Layer 5 of a small transformer language model trained on English Wikipedia (10 layers, counted from 0, width 96).
A neuron adds its activation times its output weights to the MLP's output. To switch it off is to set its activation to zero at one token and run the rest of the model.

Output weights of the MLP neurons that the questions are about. A number n stands for n times 0.00081.
n0: 26 141 -58 -206 -147 75 12 -139 -7 102 -150 -47 -23 55 31 110 227 129 126 178 -13 29 -43 -255 -118 9 58 -17 -50 27 -32 -91 118 65 131 38 92 -72 11 -93 -197 8 25 69 -69 172 25 315 202 107 53 49 34 -195 -18 -11 30 -68 -80 29 -49 -55 122 -81 -66 101 -37 -58 21 -54 3 86 -6 -21 -90 -107 9 -103 -103 23 -42 -83 10 -88 -111 31 0 60 58 53 129 -54 -33 22 -135 -93
n16: -9 -6 91 134 -83 -9 3 28 30 -20 -62 -111 143 8 54 -82 -164 56 17 118 32 -78 49 -141 -136 -116 115 89 21 -91 91 -180 -50 -19 18 126 23 21 9 -176 -63 91 6 8 -89 3 41 61 94 -9 -63 56 -3 52 -60 -33 -36 25 135 47 -179 107 131 16 73 -315 197 251 12 36 71 70 -122 -79 34 104 3 38 -181 -47 -153 175 292 -37 -107 20 -172 11 94 -213 -70 -55 36 19 -91 3
n51: 96 69 -60 262 -121 -67 36 37 57 92 -200 134 51 -172 22 60 65 -35 -47 -179 146 192 -65 -27 112 -133 94 -27 -170 -127 179 0 -91 75 -131 171 -31 -40 23 -91 21 180 141 -142 -43 17 25 -15 -12 40 -5 25 57 46 -50 52 -8 -188 6 111 6 -104 18 66 -98 42 138 -183 -70 47 24 39 10 60 76 -153 73 76 -10 -107 55 -103 -188 59 20 -9 28 -140 159 -51 -110 -79 -108 44 -138 89
n93: -26 79 -172 -69 19 -27 48 -128 20 -183 -33 -37 -177 11 96 -137 46 32 -53 -180 49 -82 11 -60 0 72 -53 -66 -96 -75 -200 42 18 -11 135 107 40 185 178 204 67 -70 221 26 90 -33 164 61 -34 134 124 -104 6 -108 -44 216 214 146 32 -115 172 37 33 11 3 -28 -130 -122 28 -11 -3 0 -56 -205 -86 -46 30 -112 -17 66 56 -137 85 -103 -80 66 -9 -4 -50 154 102 -21 -61 82 -22 -46
n144: -244 -3 -40 15 -114 6 49 164 130 94 35 -50 -6 -187 73 0 43 216 219 171 -67 26 -36 189 -6 61 -170 -16 -152 -6 -14 188 -96 9 -123 204 -68 -197 60 -92 -65 131 -15 40 -87 -105 -130 -105 122 160 36 9 -102 132 10 173 67 38 -82 32 165 126 -6 74 40 -217 0 -80 67 -140 -16 -55 -82 62 106 3 -154 51 -11 -35 74 -36 -106 -74 215 -84 114 -74 6 -104 -203 -130 -3 58 -102 138
n165: -127 7 -121 67 -162 -14 124 -91 193 -119 101 -125 53 -140 -105 122 -80 62 -10 -29 -77 -18 71 195 289 91 63 112 144 -55 -12 -65 97 82 83 -73 -97 188 -161 162 39 194 -7 -80 185 -55 -59 -75 29 -92 113 -20 -97 -89 67 -75 -116 145 -252 -10 -65 -43 -239 55 -184 79 0 -122 156 -55 0 -60 -27 -237 195 -133 -11 -197 -40 137 39 -118 143 -99 30 -222 145 234 -108 67 47 52 36 -37 211 48
n178: 108 -93 -53 -161 31 242 -63 198 -21 64 22 -63 77 52 134 153 174 137 -155 108 28 -207 98 -89 -109 80 44 318 -84 24 -108 55 -138 -89 120 -215 73 87 -36 108 -230 93 -135 147 -152 -16 39 93 -142 -18 -107 148 12 -7 50 -210 -158 -128 -77 285 -163 -3 -4 74 11 15 -12 40 181 -149 26 0 -36 90 -11 21 -78 36 -151 51 -221 112 -141 172 56 -7 -235 80 181 41 34 -169 55 155 -123 -220
n180: 305 -36 101 254 36 -75 -157 192 -184 -61 312 -85 -97 -52 63 -21 24 -128 -103 -103 252 132 0 -89 -171 63 134 -92 -126 -62 -18 77 -38 -75 -91 -101 205 95 226 -51 85 27 -191 -205 -9 -169 -204 52 21 -41 120 -59 249 12 -169 -86 79 -53 111 -191 -129 -148 -63 128 35 -4 169 50 213 -280 -80 -172 -172 -77 -143 245 51 112 164 113 -226 286 -43 -149 -244 36 139 -143 37 -59 -35 190 275 98 49 -114
n213: -51 102 79 -122 263 153 -49 108 -193 114 -65 63 -124 -43 144 -56 131 58 -74 -102 23 -115 19 101 41 10 -24 76 166 -211 132 -22 85 -3 -78 -45 155 68 -111 34 -66 -40 -176 102 250 4 -84 21 -4 -23 -19 -78 44 -57 -109 -197 126 -80 -229 0 -233 -20 -45 22 4 11 -156 10 21 -38 -10 -78 -198 -145 64 20 249 -139 91 -10 -87 151 -121 108 118 172 -64 304 -198 177 149 61 10 116 -232 -57
n271: 161 185 -48 -27 -21 5 3 -183 178 -22 135 40 106 -11 -137 -43 -109 104 107 -154 55 -101 38 14 28 -53 75 -31 -115 46 -89 63 11 18 63 82 -77 -49 130 70 68 -93 98 -255 -147 -78 -38 -6 97 -157 -18 63 -198 35 -29 129 10 -100 -238 44 -8 40 106 64 166 -82 0 80 -72 -26 47 -11 188 -61 -118 92 45 3 -45 -58 -9 125 -73 -52 -24 70 -46 -24 63 155 63 -118 -78 -124 23 -5
n293: 289 -62 -29 69 0 -61 -72 -11 8 -203 139 -62 45 107 0 28 176 121 -219 -59 -127 -79 154 -48 -160 188 -197 -48 -89 -235 98 148 61 -247 74 -19 115 -60 50 83 145 87 49 -16 85 96 -54 -28 -17 -106 -35 110 -91 -96 -36 -3 -32 -36 80 -54 44 101 51 -73 102 -45 137 -20 194 111 38 179 -42 6 204 -146 70 27 -51 17 90 -42 47 -114 -104 -145 -124 -149 -68 270 -141 -91 83 14 -97 -279
n302: -32 -7 0 105 -187 121 -49 97 134 -69 -80 96 3 -119 97 -92 101 -10 -70 -168 53 3 -27 26 240 -139 22 -39 152 108 -60 14 122 27 10 -298 -34 150 -57 60 85 105 196 -31 -77 72 -37 -66 -3 -22 71 -52 24 -6 -31 -18 24 143 -102 -121 21 -49 6 6 166 -263 -109 26 153 -18 -6 107 -118 -77 209 -63 -184 111 19 -35 -156 -26 -58 -245 77 248 110 -39 -6 -267 -7 -6 -30 -75 262 -13
n344: -94 10 95 -31 -158 141 64 46 -4 99 -13 86 -137 -139 198 -32 42 -31 -88 -26 -84 -32 6 19 19 -261 -114 -22 201 130 -77 -79 32 -72 -98 -121 85 -40 96 101 42 -37 -15 46 3 -93 -67 -49 16 204 -44 -69 -17 74 -145 -29 -330 -20 10 -22 -3 15 -112 165 154 120 37 6 -36 121 -262 -48 120 -114 -131 167 -62 81 -48 -6 53 123 29 -20 103 101 188 197 60 13 76 -41 187 -88 -185 -142
n354: 137 -24 -216 43 -41 138 -99 -20 -103 80 -101 9 -197 30 -99 65 24 63 -34 -29 -59 247 79 -61 -44 -38 -123 -139 86 56 -17 27 -60 -196 -78 235 134 20 34 0 135 69 84 -145 204 -139 262 -107 26 -185 -125 60 -50 46 23 -70 -42 71 -27 -9 206 18 118 -38 7 -16 74 35 23 32 -229 -12 -18 -81 -29 83 52 47 -128 95 129 136 29 142 -127 -137 201 -223 57 -173 20 22 27 -67 -17 -126
n369: -8 477 168 -160 130 -33 67 -126 -141 -199 -112 -24 59 -12 -166 26 87 29 -156 128 -91 -257 142 -46 -257 209 -46 -79 -8 190 -14 330 -104 86 107 36 144 -211 -86 202 97 -87 -123 104 4 -266 -26 -68 30 16 184 -204 35 -134 4 8 -31 22 -4 -99 166 -8 -151 -204 -133 77 -9 -158 -78 -193 21 75 268 -156 172 4 -43 -90 77 250 5 280 14 -139 64 -28 -13 -91 376 -30 0 -86 31 212 -53 -4
n378: -6 -67 -87 -40 -104 12 -116 157 -24 -158 -9 211 -36 40 78 126 -195 6 -18 92 -128 -15 -83 -73 -18 48 150 36 85 -6 -142 13 209 155 245 79 -40 6 -85 -50 -37 27 0 81 22 -71 13 12 -28 26 19 -88 -102 -164 -108 28 31 -73 80 104 -123 -14 -106 72 -236 136 -80 -36 -72 -114 106 -31 177 -124 81 -23 -12 -53 152 -153 40 -187 147 -72 227 35 -56 7 206 -52 9 98 53 -121 67 88

Each question names a token from some text and the token that comes next. It shows the activations a of the neurons there, in the order above. A number n stands for n times 0.013.

Then comes g, the gradient of the next token's log-probability with respect to the MLP's output, scaled to length 1. A neuron's effect is roughly proportional to its activation times (output weights . g). A number n stands for n times 0.00082.

" Ch", then "annel"
a: 0 0 0 0 9 0 5 0 0 0 0 56 0 0 0 0
g: -6 -33 44 -55 152 84 174 -9 31 -35 129 -130 -108 -13 -172 94 -157 -29 -246 167 124 -33 116 50 20 59 -35 44 -234 -2 5 -268 -17 -13 8 28 98 43 -55 -314 39 -76 -2 92 -135 -143 81 -64 40 -36 -163 168 18 12 167 4 -64 -60 -47 -99 -86 -118 -35 98 -48 222 -70 155 -10 396 4 -45 67 -110 -277 89 165 2 255 226 97 -90 294 -32 53 -165 -20 42 -274 -75 17 -48 -59 171 -25 -6
Which neuron, switched off, raises the next token's probability most? n302

"E", then "arly"
a: 0 0 62 101 0 0 0 0 0 66 21 0 0 0 190 0
g: 142 13 -28 52 29 71 98 -89 -258 94 -140 8 -133 -45 -202 59 86 143 -43 155 -215 74 134 -124 -198 -92 99 66 -140 125 -77 -82 -114 -118 230 80 160 -32 48 -95 -3 -267 59 -12 -73 -50 197 -186 -68 -77 -74 -234 -127 26 -298 149 116 -135 -54 38 81 -63 -90 57 -55 203 -12 -94 123 107 -9 228 -20 -38 -115 -10 -172 -46 202 -11 166 -93 -52 -51 101 11 181 -84 248 195 -87 86 159 -2 98 190
Which two neurons, each switched off alone, lower its probability most, in order? n369, n93

" the", then " site"
a: 0 0 0 178 201 0 0 0 0 0 0 0 157 0 0 0
g: -215 -124 46 -207 -113 -134 62 33 -107 219 144 -125 -206 -14 -63 90 -56 -253 -51 39 -7 -46 13 -11 51 6 -51 67 43 -102 -74 17 145 -70 99 55 -163 84 185 -32 74 96 -44 35 22 -21 -288 -55 -110 226 113 201 -18 121 261 -214 83 83 191 -102 67 145 13 269 -139 117 202 -13 -78 143 62 -110 -48 -53 89 -68 -41 -96 -257 -151 -97 -65 92 -13 200 1 -61 -95 16 -87 275 -90 -69 184 -169 96
Which two neurons, each switched off alone, lower its probability most, in order? n144, n344

" pr", then "ay"
a: 0 0 0 56 0 0 0 0 0 119 0 64 0 0 280 0
g: -134 -293 -26 208 345 -33 -227 1 66 3 55 81 -75 244 102 -17 -106 169 153 -29 56 153 62 8 50 -78 -68 111 74 171 -161 42 -1 -33 -293 140 -280 110 -30 -166 -158 -51 26 -32 -60 33 35 -24 37 15 -93 295 -97 147 10 170 151 -82 11 126 -83 -36 52 -78 167 43 -31 -48 -71 -292 92 -19 121 -110 -85 61 1 43 -234 -30 199 -111 -64 -169 -65 124 -138 22 -132 -13 -42 111 28 -148 79 39
Which neuron, switched off, raises the next token's probability most? n369

" called", then " \""
a: 57 43 0 0 0 0 0 0 0 0 0 36 0 0 0 94
g: -105 44 -19 -23 -69 166 30 58 58 14 258 -9 129 -115 -131 62 -76 -23 75 -117 -7 -39 102 293 91 -37 -158 143 -31 -65 -48 59 126 -84 22 3 -228 -110 -63 277 -104 -118 -235 216 -23 -54 86 5 -101 174 -50 136 75 284 41 77 -44 38 99 139 7 2 -138 157 -105 -85 335 -28 -4 21 129 139 -194 -62 -307 -61 78 96 55 89 23 -172 63 110 8 -119 -77 -156 -142 -137 -250 -145 -130 79 -131 -41
Which neuron, switched off, raises the next token's probability most? n0

" to", then " main"
a: 0 52 0 0 0 0 365 26 0 0 0 0 0 0 0 0
g: -171 42 -64 -122 222 -194 -236 100 -18 232 155 40 -46 -136 44 62 52 -82 -32 -150 41 -116 154 74 -6 -183 81 -18 -122 199 -128 98 -133 101 -70 127 -41 1 218 134 -135 -192 -32 126 -38 -196 -31 -69 112 94 203 -95 142 178 89 28 125 12 23 228 1 35 -2 -68 -49 -168 -85 -316 -98 -69 -85 -119 -42 -1 -204 4 148 -108 6 -65 -93 20 -60 9 118 137 -98 177 227 29 -21 -120 317 97 -146 11
Switching off which neuron hurts the next token most? n178

" F", then "ellow"
a: 0 0 0 0 0 0 0 0 0 174 0 0 0 0 0 0
g: 141 -28 145 85 50 -122 59 165 -97 279 72 -266 -144 -80 -55 -51 54 -116 58 -15 -45 -1 346 213 -42 -177 110 190 -74 73 58 -105 -277 -203 108 -13 130 121 85 139 -73 -161 -13 -71 -12 -39 -129 -178 139 -3 12 -117 -58 -3 -78 -12 22 125 -220 260 -19 -26 -59 177 55 -69 156 110 32 19 -79 -18 23 21 -175 9 -30 -9 -112 -145 -9 219 52 141 47 298 -57 -12 -206 30 -26 -270 -47 -81 -81 -22
Switching off which neuron hurts the next token most? n271

"hi", then "i"
a: 0 0 213 0 0 0 0 0 0 0 93 0 0 0 0 0
g: 18 12 51 -52 -208 3 -109 14 -102 96 61 264 -117 27 43 -94 77 -22 10 64 -162 28 -108 -56 158 234 -113 12 92 -87 38 44 236 92 215 -113 -16 -32 -113 4 31 -105 76 -116 152 150 177 49 -72 3 124 55 155 65 78 162 178 266 -62 -156 122 -215 3 113 -134 -27 110 -77 61 -193 51 -68 2 -53 16 64 -100 -196 -141 -108 -7 -240 -238 -143 -83 32 -116 -231 228 -52 -54 262 -54 136 10 -279
Switching off which neuron hurts the next token most? n293

" in", then " 1988"
a: 0 164 0 33 0 0 202 64 0 0 0 0 109 0 0 3
g: -210 151 114 2 77 133 -51 -388 -71 76 18 144 -286 159 3 48 126 -38 -76 -292 68 -143 -148 -89 -56 14 240 97 -115 11 125 95 -47 126 28 -98 -74 7 -34 28 -3 -303 85 -131 239 -133 138 42 53 148 -25 36 -26 250 302 93 90 -14 29 -28 30 -53 31 120 124 21 -89 -65 36 -180 -63 -24 -220 -30 -138 -4 -156 -161 -54 94 143 93 -24 35 190 -3 -57 16 -42 39 -6 22 -233 -76 29 141
Which neuron, switched off, raises the next token's probability most? n16

" played", then " contin"
a: 440 0 0 0 0 0 0 0 0 0 0 13 0 0 0 0
g: -160 -134 98 -100 185 117 18 0 26 30 2 -121 198 -34 182 -70 157 -252 -129 -71 151 -31 194 284 -27 -40 -58 105 80 31 25 -222 -151 97 -2 170 51 99 -7 -157 -160 -56 15 35 128 -199 149 -162 4 42 96 -110 -87 -128 20 90 -238 217 124 165 -63 26 214 -13 50 54 -83 24 -185 -133 -103 -13 73 -151 68 110 174 13 97 162 -215 166 -119 -334 -117 52 -4 85 -97 49 63 -123 -119 -65 -81 62
Which neuron, switched off, raises the next token's probability most? n0